Layer 2 of a small transformer language model trained on English Wikipedia (10 layers, counted from 0, width 96). Numbers have three digits each and are written without spaces.
A neuron's activation on a vector x is SiLU(gate . x) times (in . x), where the dot is the dot product.
The model reads these tokens: "um" "n" " of" " " "183" "2" "," " he" " returned" " to" " Germany" " with" " significant" " z" "ool" "og" "ical" " and" " b" "ot" "an" "ical" " col" "lect" "ions" " —" " several" " h" "und" "red" " st" "uff"

The vector x that enters this layer's MLP at each token. A number n stands for (n - 500) times 0.003.
0 "um": 467622602522543509507523582541597562497480561273602469429598440466281476459487566322479558401524418436618535398564364374374469566491245389558468464357558597598547372547502486560389544447342349399584407267455584462362674434375547492455364458569425447484451695471450606301579448509460527647
1 "n": 490411541527521417602485641525454700465355442202583614440472419525484434550486425531468504370678575331592284470588371420516478600495464507612502532350419475514373441606467529510523527663588369447507450531279649592352768440406478588434311471393534501392398610586380622486602457542445610629
2 " of": 412598637445528420476477513552423711423349394437771475406544504490463541498543561556501552542546453551454554395474478510538488497586385486491409590685526334350533476581405464405460481581510592428468590510493572551610586392464605544559657558551488548485490535617605629389447516377534494589
3 " ": 489479623515519621442474484451394444362286446383312546466524555506332576468472539490448567395624455377571495540477427548475517727527458405562372587517395433435411310484451394483533442397553467223508428595500610485468666351541513511557578476320477543469635642467513408409375498533519534329
4 "183": 369584564416522490460426605669429347506290339499569660396530550346508560483562409517491491424500524580579377526396561447406549547596497562514325411547580568535475546451382511502416535526355476316613543240353586501474607428607549503343525491436605383508589769591414458335528518474605181618
5 "2": 574551683487394547599520599581439466600450293410648539544478584389365600515440527609401402518526485428535439519402427585500391614515328431447464518468450639392445434470444468399523447510420562201575562427414670475571534490670574654471498542607434515487492561607430577400502470537524574687
6 ",": 536643519555459608534551538527522500322172436370773554498464608470524660501634553503510519457618395508575443467511481429437477439492532485592481535466565492381500511453493416334413507470461660549492594550308636565505510497556595484501640524582556489539478509621512522371513430473565508477
7 " he": 498508639494584542572507500467447412493396435467538515516497600603604568521380356378425440435488556747501502558513372428406561456452344554502430516611421436390476520506551665314650459518637338455514349522364751619499452459636598304524472524541646371503593583523617528538730446668706365654
8 " returned": 462688465490603533451429388435493344582219453711645491479482559530492498538405647498484388541413594413618455436528492531461454611481400479389421544511324395474658481517568510351617514498312799266473701467408510522498488429611549438523496544530636525625496406526494601516533699375496474298
9 " to": 454503552448432420659501511574392474459446389582730468518502604521469535469454568591493415525511465572387435406449465388520337483528514455572516613663477193278640554479453464463561585650539677451469429726635410477491426402480493504517452514453516488600607519431586575481541421630457549429
10 " Germany": 515544565543546437468463403474413413550422461498707719565459531499416469535592366468333489462581403536493422679498387503452460577427256364454533421562346665521531614550641444542541435582456517292388534520374766447337453440610497434508563537737685485618626536509512459538350428613356522570
11 " with": 459568680466531457550451422559432551444408455451781518467498649484465484452459516443437493516497482654503492310391465527631469605419412439624501663614459283642505551496506509311367628371461544439477544580469539535504544457542554589529476523505536525469514481403573450568478430387452453458
12 " significant": 429559523433592474605564486526474460602395616668636565532508540451359458556515527499418574567450583555423607404535590565521560414610430393623547612369316431490549503411609345377458604427349571199492596700669484516487243458698559424354549471651457543624504606426549499417704591530480418452
13 " z": 296602497470495501660495503608516512450473623662476612556493568403394451477505357515432565314524499579583528666414470439478452457692344441529596545321475502529456483514443476517632626620418230464453446641712725488565513394386473492707454436571715652361483636391562510618401483543480470520
14 "ool": 492461624495474598557516636464557413617198483404667617529587478421403526524375412655432517477452692593405396354525342637562390630438597510587425439468568452651370540591611470477544471497371365417465443107545744483411519542487508613508624563506521483565531653581583588484371467450503533546
15 "og": 446485737519472527515540563667308596449256603393558586431570437399421513483629368483515438717599423596531385317470387448467518420447418608445489481344568588584564558610440460499568502595201320475567517633501554491597720404526501530468342562432527582566370602540566513524513447742443478509
16 "ical": 395538642470487542523573494585371473527478463491673456398577429592426438606614602496490569603628592473532499409433461745402479481581454584555460568429380497435374379469362526631488635331232495482555579768459570570420518435531427522457515538731457440454470661500557521314582534701577515488
17 " and": 484496628491569526487529506477454586401364418420724338485512573505460487490597555600454397520449440773557379466506519327411458518455564550463407620541525333453568403428590506436522502484405589512542476688468672599436422422442509469374555585766396531490527524493697468388524472546406541534
18 " b": 399669784496450492693458491552624565425399484402455498575443493560375476537471608571633484590548502478416565644494425530514537524600430379507545432376564486547397421381628526454670632412546293387488434396618742497564392429477643443423434407387511471510511483558488537577473638578552502337
19 "ot": 418497543416414481707604614517537568525204544404624321534517458636550569482512245592629422501413607428549468515561485604523601671586509596468550509477463555604533495586437626528568468524525357463481385426570447559566522478395440570384288496444592499443444578442543311407598433647486811456
20 "an": 413518654459502451535558516389460408470368487447572369426544450590582492582387412593448530285486460461524464546492345531496555473519482593701498553288579388444448465492581585489468486507619398465495525416404308580407948569430411488421362655484480393514473411455640439489408453186565638464
21 "ical": 400517654477481535526573518562386467512490476501660433395572399590456428616608606526526562609607590474555522436422495751429455498574410614584459563414381510431375419453338537591467636327261485480552580741432556568409517443502407540449472487746506416452459656491545499315589543703576527481
22 " col": 593652805480561459556444615475435528476367490610417461497568468425500410437492469498663463502647409467541511524558633639528384359397474396385560488427484483581427382548645470558303457502267256626463416640646521408535442455573559488454524425432549631529542681358509456531462501651649337481
23 "lect": 444495655369417446439439587655446534495122544474677242545507437296532475519535401551646628500474466486594518562494483507467464549521605487489326560542416566601449443564523446425387492379516448358429356614448291596376403472514456599386380491316452436560502621480597462581639528644589642459
24 "ions": 485538602486529586436428531528534468615348482488723475445501546514380574594590536456620590498466482516543399589576434470514324580509535531519570475328416575560610426531607503455439572395468592169618396569346519430463536466504496457568544521795564608530600477545383484418459413642558669571
25 " —": 658678650474598546465576368428452440473456432603614743679493628460358463533647614552424534705543444445630573524444401419577651454451431371579581623473540520472399557411587502515596523395471695394488441456467659494331695516592468411501504375671461580601509567451631452465433479682595418454
26 " several": 580482666400432465360585610512530591526389559490687379490434453557423624460563454501311512359410565465459574426402525497324520517614416494556463600506234461529469523540463404411696525344604408480500507532653542513257502465653576418461380593658582503505419546514502496483487514481652431513
27 " h": 482557667512563402638473571631483590489258450497446519548404412691662487478356430453505448363472424445454552489494550458562503385559481495626468497571616480407536373448559513472735624468411173725492545366680683466415534506528530480479538321501717592469572532450557419389511610654648658436
28 "und": 549536625587447444414533650585532468520116347438550572583442428417472523594335547555383507475591570556640430510472524534557559513588512570486499486377490598551394505493527450420441415437386335028466543214463557463557313371375429387597488388352557518423501555483540655588647522570416551340
29 "red": 506602648495488558391476558548481596423059496457598638525554541423481358646408571452370501491568585617562354417565464626495626570468519527580574505533323488690516443584516446534551559527547574284501654569352279457422576378354386340350415445509638475522556504477325575550494496485409257471
30 " st": 448657787442482512603625536703653415390467456531514441631415510531633536467417455548482529468560494587460585614605596556602644532478413389473423627559457567555410479527629408545510504643450200516505475568520603460474369436499458484572441405447586501491522507444544508587512595554519392429
31 "uff": 557475753572635494416572598473430291578170459468587420328491407433764566511316531420522513634483425523528457467593528484514629419485528470503414379449427612530634589561688522587464626386465344353583591607559677462572555489457478522575454481517434564616502620522625519495381452535456511311

Each question shows the input weights of one neuron of the MLP. A number n stands for (n - 500) times 0.0013.

n0 gate: 402361460592608560580610637421537448457508468485577403445582465535615541574456483413507513491540522576538544540521370469459471534539442315407387395482519658584515491413551345563475440308436480456543506552618504438530492435494400522473473452554513394387498402537502461525547397561559575474
n0 in: 628531472367504489513463467492535494624535528482514376512529445477403588595425461512537567575420351520540568418432506448477548461650504637370484548508438561577502403504509500423528433381394418442559611482468504481369598466522517424443634386478494460532443390423440504538431394479560542532
On which token does it fire most, and how strongly? 0 "um", at about 0.08

n200 gate: 607383477643534479484647605520440512504571350512420536505449403475410561600595550618286515465403500491556606468466621447607467598552500565326610395534516510721471650518503507645555574431560486316510517394475600520495532558464526423594574420541520311565561544495490358603475576431427482427
n200 in: 536390513529510359585371516420298409528576440386547454492464430393485636540615575359574543611567529376557389681585357375397432547471512420505478528552521537424467614489541500539562480518490462423606459483327632539454593490442604515516664557582474500548394607643438526584362391505633426637
On which token does it fire most, and how strongly? 10 " Germany", at about 0.25

n160 gate: 385433556561659426576586606497571474436407392467593549574565668517661348497561480660621490490507479286381564525543450302564361619503568566363566405475578538511490412314457450716504308497592699579388346347394544711710433413545589497411458578533640559689318630381344321667384589247649584556
n160 in: 453623556429507473560652451460444347518563477716380422353279742429507330627344347457563402463654358626410465454558441493646363461319736555516534590537467401417581356531409623310609457520402558586477398387605426348500421472434650586592424767492517630666389618706416643392585395469494398491
Its two highest activations, in order, are on tokens 21 "ical", 16 "ical"

n198 gate: 483420511454379474461462596498434500426442522508567564454533554595567525491504561555510378546566426464587536589504513608458410364540474333387498531445485502465434598447518452579577588557496484504526361467543437529506467495524311500574453548473543394440530452483477542465455524531468578542
n198 in: 441443514371515510524495434458522406524444552380574404592556520467491518392443494505429438537541481569599500544465487525513410550431621546550640502628556500376470458600573489496436547520438482400616542556418535465481530613529572479502515406489465582528462552618639521507554419520513498496
It fires most on token 9 " to"

n77 gate: 463541477325500385433448275381308422488413447643557534551472558459497529831406490582466630538357424342623723409530544548439580432500796620510736558547431448485264357479518408377475473528256368482437385542327582692372386462488663524344503592559490500688386351442644616669610553416484579494
n77 in: 477670307324571557565494431628545550329547494581492339451358500347503531330447349610654390440546627469421500518500562357480337378541478609411361319322374507399638625564427684470780435352464536641394562370607447414276425457468466610339506457462550634391500702490301352572487581345500555455
Its two highest activations, in order, are on tokens 8 " returned", 23 "lect"

n8 gate: 552543446252618489494453593558616432561468193437433814632593532475425543626518500494644440321500328547511406292707479435491468402526623653423555645415503550441440491509390494552500497374385591490289470610531414612470511378558465518252485635475357383420331513516370509506525491604431560537
n8 in: 487569535449616425443593713513527530534458235503495511500605542652472701280442849529471640417678564536450352347488535449585688488521503678466545452468565555622605576640433516573477584454535480480444286449481583590481586735557521531536464630477468466510631427503586417300290547503327679564
Its two highest activations, in order, are on tokens 1 "n", 13 " z"

n232 gate: 390384467536591581389520674550626520595316517431630724585588577694586617428581486516595601532519748590385265493500637300630692375439456529435410727565563493200400415395493564422370444370364536496320665620389553657636413480554543493460679514573611531537441456571450659318389590722417242681
n232 in: 590339521318422651623582545572500559455476608412458548648384534665535439486514377356155482522624555589533447383588364733604307664380538474703547768381570570569556457640325496673538500474409566450348346548702601518471457600494429546283345345429354381549397462631722334452584369781338593543
Its two highest activations, in order, are on tokens 16 "ical", 21 "ical"

n26 gate: 648376352290434480526543389513436605379436528286476479445385316432525461431705439509423406542669402655500578551397541416676416616421374371385714471532528480449231381339557494580547428674342479298591538412542442510640401568451635468575601452513620481550487513432471362570659314349581494371
n26 in: 471475365388397402614410480494596488332455500457686384678404428510457440445579519597440438624312577599559537541620484282535476511382400559340708443395393506457460427613603532411517394682302316541519519482423338369597417561497613312665524266630564531622341569487465532421674488367583401433
On which token does it fire most, and how strongly? 28 "und", at about 0.15

n174 gate: 544594333409450715438452462308481601474418401454445573362350404390479483454434322406634657485301743617339477453472604610486738418583420357423657660563403348562259456567515486482168607760548533387436374661677427478414648584415589482500621613408383613526561296364749707445474593466541420420
n174 in: 452649540266597525512458625575500706371410642570629364456431513600703458427549596601595537558441452306649464389503395259333570596481536553526442599494470542608657438598349653695654617315603478423440456265441582610608556475506561591472523497679486437291580678459448633373403550300353342709
It fires most on token 2 " of"

n33 gate: 598334447500552471550444336615478500566698534264412624486577497440384490327457291419441452640594334658406504261449514578594490421430300399527255542490463628464347455536195503406702277589222551631438545740450451317576377600381520459390576549446391605362538398408525549453525462557399387341
n33 in: 449551643731633517549334657442305399428631440668482310540423459326401665635740664618551471460425770686571731547543569430482367576524503330341520558560458619314550445664515398496362529623599453445389594558633449437745407409317620327663493438419585571583314519264526336333567500485671328430
It fires most on token 20 "an"

n66 gate: 531503523414869686552510418592464575631445533547403443555553587600613529493688408588568650432555300368377446472490621486666663404296591489546608551472497576488214456472600554715428463263473494573393608400490452582419225472497443708455409364581710540436597482469527565529469730462328509481
n66 in: 553612572423863566550522611470521370726506680454444382490470381571516438516456536515665393450382345431512367497445424510668506374301408723304556650384409334417419311503647397497497484351470375450402546350288404426389455482405565448321598467579688503393513493483480503421416666442323439400
Its three highest activations, in order, are on tokens 22 " col", 27 " h", 9 " to"

n131 gate: 508457366386407386595337598398557530658633428546480574527363430897489515504567535573469554280470639467442223471496729591609280557575451216671518582575636588309680441576315391708467592640488756441473399611663265370508560294356393573428500645519504329215523398369693414298591469492533656661
n131 in: 611485593493445456583486333615430607507521356540357228270595451312439308565443507386463555571516436619524441400475276522840403608553429523425420444377457341555619585432648282448434573549425425563231390315564318440680379373364736694655511500476646478199493666287552463687571500477493524324
Its two highest activations, in order, are on tokens 9 " to", 25 " —"

n237 gate: 603333540383389319356513579449590674497396443426454352428405342500440526530507490583657409497426462750516312611560510517616526519657431354500542703676628521236617428493529510387280574461365396273702565396315579680639544535405494497413542431551666500639426443659756517533486550588754367497
n237 in: 370616576549570562445580469685384575474568405344601735637557629615681381399522461446633497493805365497545630461462542470451463524320652520484396471393402457423246464350421691552743484670595533389526500432735311474548524557450579593517509529375418576595308551395353367416474372597466512589
It fires most on token 15 "og"

n123 gate: 557454360385496594391486635486455781564493497602440671672526524601493510618677696493500787654535518355447300715521613597489487633367534315531490511726370598464552589566470496911399500387496526412458475625522479395479500464571718743489500661576500410400763474572496389537663591533677437562
n123 in: 526627495500387548465509627474545607612394411481624693533521605413398590618610595537451561569450520295479431716580559610418537801472494337481478513672378507615513602436510500641514481567589527303500412593467487291412628533500549711517547572651536580316739579407487408359620548628700230503
It fires most on token 10 " Germany"

n43 gate: 348660454445679195500528345403575581618288299376539594496473448251356484640415606716508695534577247292555397335624307483454476435693565491316191496648384504409335339448331357492456637452240500387600689356199712598613811563610413450522456500306470558667488377538649555379255488457726461492
n43 in: 346629344508667415659619449338674337732404425484327433488597462529362538394801573605387627516509541515556444320571628488524724379473500743755424691455654686344342658628215431674440611425659604513464572473578541647536584702485667500463342508334185630391432395377394476168365583467515590663
On which token does it fire most, and how strongly? 20 "an", at about 0.32

n36 gate: 452436325455436338449412445609407512601733320603439460524259694541402413453808468317520694597526598572571534478363500586267266588646693279430496686533518418413461581492547456468767500628768760504536440671422439394520474370511670615537274532560484500450587181463407121569582449496258683563
n36 in: 398447436466444341507424381663591256595392456437685626428329564488585454729554333493420593699529558338468600595382481669432255627533645288430482283542402570479593797457576549405795250481477490630470466608581587293496459405619439654454580337743546338232612449358485325572423586488326465556
Its two highest activations, in order, are on tokens 0 "um", 10 " Germany"

n142 gate: 449480560575545508536505554537401505536497364441641557814484540567539505503309557481369646601346581446558337540772415589426503505451470453566495692623551660665455417427395466451323637702486503476402675457425580633568528387459479486555484489479512453690545378480558449560538444641511587477
n142 in: 563653509506403560483438540624465392441677503408417469456424544380639528471455508490368454555663436549472544469323549414382441512419495531636454472545510534481540522537448791439624605497447581518637584417444572378334455409374549446480534533527636690606686697533691431500520387463513622515
It fires most on token 10 " Germany"

n208 gate: 281547471453427582749481402316627537447470379680657661582338662417496242390276672355410370300660361482391554438515554512539507493604619597436328367565347488575504786540558566457545181548484608613638326389424602697577358616630698411572314520410484561533527345528535395705476730412522652764
n208 in: 511618608439376533683449357414395445558581469704494349604398564573591311406291772260586345522616475493463526404521543576411466448510466556566446403414268292597525773621489454360515257482587503669472283615522579496543357523661601373526340532423572483310542347395464400702562746327463629598
Its two highest activations, in order, are on tokens 7 " he", 8 " returned"

n143 gate: 488650493364412385489682637631585848200473734416620568663282496446504523274811382473573500525676517481379323379325427343317622533609672344563554827732424413408528451613388480365509452579611616334444654357396684578500507564298565653596710675601648421585504504500644508414504384404381481735
n143 in: 290336331443559664560369500447598389490408442610478467485576549690562426584468507556575419394508466837469591663496853508519626432525400516671535632590577511441493421400413537669591574661568659380496307688477128458578473524567465756668375410441398682477588328428515590693428861562493441442
On which token does it fire most, and how strongly? 9 " to", at about 0.31

n175 gate: 280476538654627374525491526414327494434535500578469313518486442342479367467643463597491617358427425564579474474270333268509486378415599611491526362345639338604494660434378485457468473650627528549428573673600512534488544418657578582659526592460531696376407624413361414500360509472440591508
n175 in: 479587510461506514592426387533409393389548377509460670437414619491564514406402344598437636500571442594547624277439417442458435353563595606523647379461471445602477545522339578599728465580539558716299583426488476412396481361468630414442325545577485599475506788445349572468357385432399561657
It fires most on token 13 " z"

n141 gate: 311614503616613503455426528399337503573490598503407541236525214702609519405471426541567543398540750545466471384484651469587478503500581654621687436683470562416391412490354473632539490535432475511387480490507822643547384369467649390441387568408323582514430616558463608229380580295335463497
n141 in: 621450494297345375518363584369588400518525477513525679487423181503536702611580574537477431584536289468568496481379573453614443543465516573533538621651497592337205443627518403480465315582192407425539606548439574507570460516449617487599615473456564418601454409324696547554537217273440422353
Its three highest activations, in order, are on tokens 2 " of", 24 "ions", 14 "ool"

n121 gate: 652403411474465527532555256532327404355623362300467583523393393572639582387432510407432332572556260402599674575484413556394403418546553399343394591565466477262415419404405616863486478613461470743478471558582536340471456485570600506559482529452487409288525534484340338583434618443379527544
n121 in: 593522591550503483467618396656432560413556428601445313357563506506555591418651568639252540303577532444558605572548534544519517565539592651322643369426456456518612363532405398525758598621641609527509358523649375365506432523344442485525399419370390681519381691330450360295525537411494477503
It fires most on token 14 "ool"

n139 gate: 459507614497349441400642486334450428540510365557517508340578558603480567579497327459585370531332541558459611475411470431510265457642552454372455429276476424485367422212411436544568643444521372609816557615621497599587380299460401359362633476553517649620423231517633351500407510657433710637
n139 in: 376371500450462605392514472215577506497286489390606516515503644512489644420520579615535581612487545442492438585431471396603517489338486613528522568411631629433428403449494453615565659452598438645641576539309459420538505495622359468695548624536262483396520417672633474382455396651500432586
It fires most on token 17 " and"

n92 gate: 446562669419518332532730241500477302750475474623470610693599318737561301561466522542245637491427373729413320529474420564182630386885406505639572563817416326261386594615713267370198531629233409414496731670660680586562496770613538363495680509522450413715610257400369662547404504541416500479
n92 in: 167513563699566477326640213222518452492360545574588472559682405765521436422516479422281583419591410484387353422320437487244567569681572605455524454790377539581409584504460294555367537375241465486640684735671703785458553819640682304543628681687402607671483390653479660432291529561453527523
Its three highest activations, in order, are on tokens 10 " Germany", 12 " significant", 16 "ical"

n236 gate: 282505540538532518464550519366545442466512687597549770480435428415515440579413452556561438464694397562498487519345477451399571472500619453441526609577538484523401510459559599431537463316334446402433631545495416631595525502398431510392524508577631446674475474403510475384395435469605486484
n236 in: 515569560399406479613451683335422456475566547583491580361330551508603481437547528552459503632395450471410416633560571542556481372544574694595476541491530628250538340434570454505484513597490438563518650517448389570505514543378502431649505685462427520569384511562604562468450445429608400561
It fires most on token 20 "an"

n37 gate: 570606569402536514519560541530281529519592456509475436549506569371533480615601366396555554634448432543610465444586446617515437519514604286385617686514317289111429366332343394451455589488301469484461563368571503721521514475579608629562700500600497515427506472408479631578417583500466371581
n37 in: 450349468476398470423432310375680474412359607442627516551609438660610531581511589646583497515641389418525412470425459458390545543421511626707391610609603470557546479634566503488456561491488530427587574579536491527723605626407564479724531634546413555395657268572476571443720450674609569554
It fires most on token 2 " of"

n166 gate: 639333539532454493353398642546313699606544590553521174547401429649479517625565554347489595637550681527460455606500705352357383338721449456226436604625516489330374350584707596607515570548352520550665500537304504410373578437368416525478381436556384566563546671529572436708652286302647437376
n166 in: 595360599434497628579413534575863419559689525619527554382584602586430611462391287436402340711574410429430552427414542685497570479500456564449512510422663460541490484467355608382607532487566497713529701457350293262526639560471568568537628340411589637388510524361332461612537651483463412365
On which token does it fire most, and how strongly? 10 " Germany", at about 0.14

n253 gate: 369504557722704566520714330608495526460436268580496540261496683537733763452702532479833580577422166773220462604697759495522462418547689682465377432570476298281592450371287496441557726726564595437478585606624351482732369371516517353845612221326441623458597566682677500457445549222707637434
n253 in: 426647418693369422615537606582529537360858314569405379324475529607622596709537387413243435582605429618684653543424407496484390447716448488409291308435552532456736625508471519703779592448551514617240384592730610476357525431714357458420504500487638272549492777275583383556460481464529659393
It fires most on token 9 " to"

n233 gate: 475571467327504438545422661489399521510500569486467595400339503609437517441514586314404370389635699588510070603521475330539667614575421404365527651717506533423318414518436668436304444690410493404465571385271521670281597470417450578766551675518547514582454515738453621258674419566406553634
n233 in: 713328469531563620403689599544567558831407635490548504368419580435536494289435331528500490503423452426472632331523487425574554426394442665605364239463521586592391534400272338717521633306548431634576550468424602356346528509549554447421442534667538536489656426428613544500486351389452250506
Its three highest activations, in order, are on tokens 4 "183", 0 "um", 18 " b"

n250 gate: 451514524480390482364525533698395558446454567672372557396405514448494576394453514385658274373485573568537546500475474384354522445503667482391659480648513251484351376653554477342563503518506468503551605514453529587358573535405422560608399603524480411802489560430459448410596441358511468495
n250 in: 582595425509389618487505453508279600467425489376538344387438434503470455645401506416340497557539534367487482443670430582548640500452659573606276390572490560424541449304562525607331580612372560446577567434374610491486536321510323525509320449555474300520486433563438559460463381494513448441
Its three highest activations, in order, are on tokens 29 "red", 4 "183", 20 "an"

n153 gate: 493366523417486544478458598338348398423542420483587577500262542689631743497615569423603429510570811402653460522530493465610423578628569379570578320538610598625557503620402445697428520705729437471645561406475566521551450627460409473676392311588723269464588575622483386586311331620387659453
n153 in: 476421373223470594318568320442684431448539497621563420727427652776349319584303455736274503517296486467557580404413524424462494512657359589610436476431552482558413562444467558607435564440500579596581524565472479604296681487605535510461556314669313500364547371653497349490591314638600471478
It fires most on token 22 " col"

n202 gate: 439601401607384441256450470537564687179450306532476527488425439277440642496348480568541832434658492585398590602544589414273630526748438403220741316620435683412440488333543581549663580567566346696588492431355561422593404376507496693454411463453628179424524441718352447799579292370626365634
n202 in: 606740482548547347471358450493588465303396500668521577452644393419308737528497595564566690515555607638568477717539612515282623404677674277454637588778442667355382460328569507383427489732478409520432525621452401529695503527339445413719629496572478255686410530552437712483596489463637493563
On which token does it fire most, and how strongly? 30 " st", at about 0.18

n226 gate: 428504313546634331534428579500492591439557427596304370451246429416275365408648455405477600508463431521539456374658332420338235411734388555226489671517644192329581602527675526545381481256317323504500669521677508538268709503395603422315712406463538375484441347515451466522427478527542437559
n226 in: 573314535636476617404372409538308513494641607446599569420624699465712471433533680372490436670526367428462551410517479633545584528451678496771588462621340736484463465581475414635475609716507704474422366373250715542674375423432481329514408618500524561719605518416514700427539500472354605487
Its two highest activations, in order, are on tokens 19 "ot", 30 " st"

n146 gate: 546664592605486413430404373598439594363547573747541628535532574377570489413494329591434534483425500492409448516275474459468535566470506662458573599550431650457599373541622760413506528441468668268565494437497413500537434500513438443426437757488588497638614554494660566472406412319522503513
n146 in: 405488505652503338444565761485531560596579396456619572473505601268561475696435334481639491533605590458569685588613521323630414398542636515359544420375350579497653521342391518598737567339527514525520444368373551572409454505543517398455503616583494425509395661491428423500470416381494495549
It fires most on token 4 "183"

n203 gate: 422475403539493568443500470691408426224700586618429602574461596464448281510466313444539611582504622483611653340462500539338454497685584489558672525532491489480559687652485609305645469580279611780566301473608458600395513477224540395648510564538586325599562581471244246530661566467586611600
n203 in: 435473563582416540375364790418221657583455414353509477480522686590460587517575555576377440630621652655472399497537507593357526410555715454787372486726373507261483384458321418527622413517583462536711568374503691596547506475583430679576458411570479334617604550634438630572510647423644604559
It fires most on token 22 " col"

n134 gate: 569650382562456528488630608679421460386458640689503256445573516458450351540510627350682621465437605451398482360687514531507648388549553607430484462610390539395372541430352469724627476655438494548304500338545510736469301319608645493433353538322382747518551539524573270651552443302477602462
n134 in: 444311429550529485403534472477630792553643389432420424382310633646644577545447530540493426500574320587561365454522565669458334631594422429643512727500614416541599507695631425451400455564560693465574601602310526421549598539356752484473325513524566484572500312639480677415500632678469452506
On which token does it fire most, and how strongly? 25 " —", at about 0.1

n128 gate: 485451559500413361464448426497363471459624420443559422500520420630334497539448503378497464663592389517557523466447452651473351500738523459580554632567549509389330528584567628411449506662322458621650319290500858306464517618478486500488619610538306539589623459518442558599658614547474424416
n128 in: 737447582678640434392308414481570494503563325531566430421483548365562619706578519441686522414568468383421540547478334427601464448626449536675642516442452355561673487468327519456433562497519299571519560494603627340422463617438574450516377421749497534546236563458484475606429376435361398428
On which token does it fire most, and how strongly? 23 "lect", at about 0.1

n246 gate: 500507710296537688666419468534493474383575460429244351431522364420554471480448445433486557797389678675392464389520497514620378422448480568500648772336537469325500386683533490469424443451500459555524473464549362427802506389398490436577503510554604657525564732521586195549535325465590433557
n246 in: 595396500289480528442564610483571665570497356314588440575425484565599710533523625481287639640733503484513300409457430599564630660561448595461462643556461417393450480431675527680411620413213494417301601522459717623677660447576567493452429662558541826595437602657517612519582510604519409531
It fires most on token 15 "og"

n167 gate: 734543277568614428457474483301517538625526404399530831834449410464473451589618762515448543528393512406290680647670284440563537583356549270342433540438542581433601663350676341496450363427408441428488465391557842468347543261678496618225674631588661345583223446480616432572484371626589555562
n167 in: 511447775620707535459623665542676676713359244530519717626507496504515496426394622479569508658220632391206460674712473655531500590256566512474407439395520438522687600547468366331182399574527479541583470569395427496542438429741744424379413531528601470317305440423496431686609515374575592524
It fires most on token 14 "ool"

n83 gate: 391493494207579447536514694645321545536672493521390484456513411552468596719670711321449390496371552576581327409917392783395442342514590376602503668570300367541489675441534283329443457370452396473496435555670376643353549634464401396452517645488445387572550568493295594455330536604497490510
n83 in: 571567427463563435542257380618617584430637611560537313598289506459388471421555473431298291483438442609353379456362500534678456586532329381516316544457488455523744720548425224564425268486442522399278383465534486442507534534512342487362609500458609490553487409323303470616545560562443656312
On which token does it fire most, and how strongly? 12 " significant", at about 0.19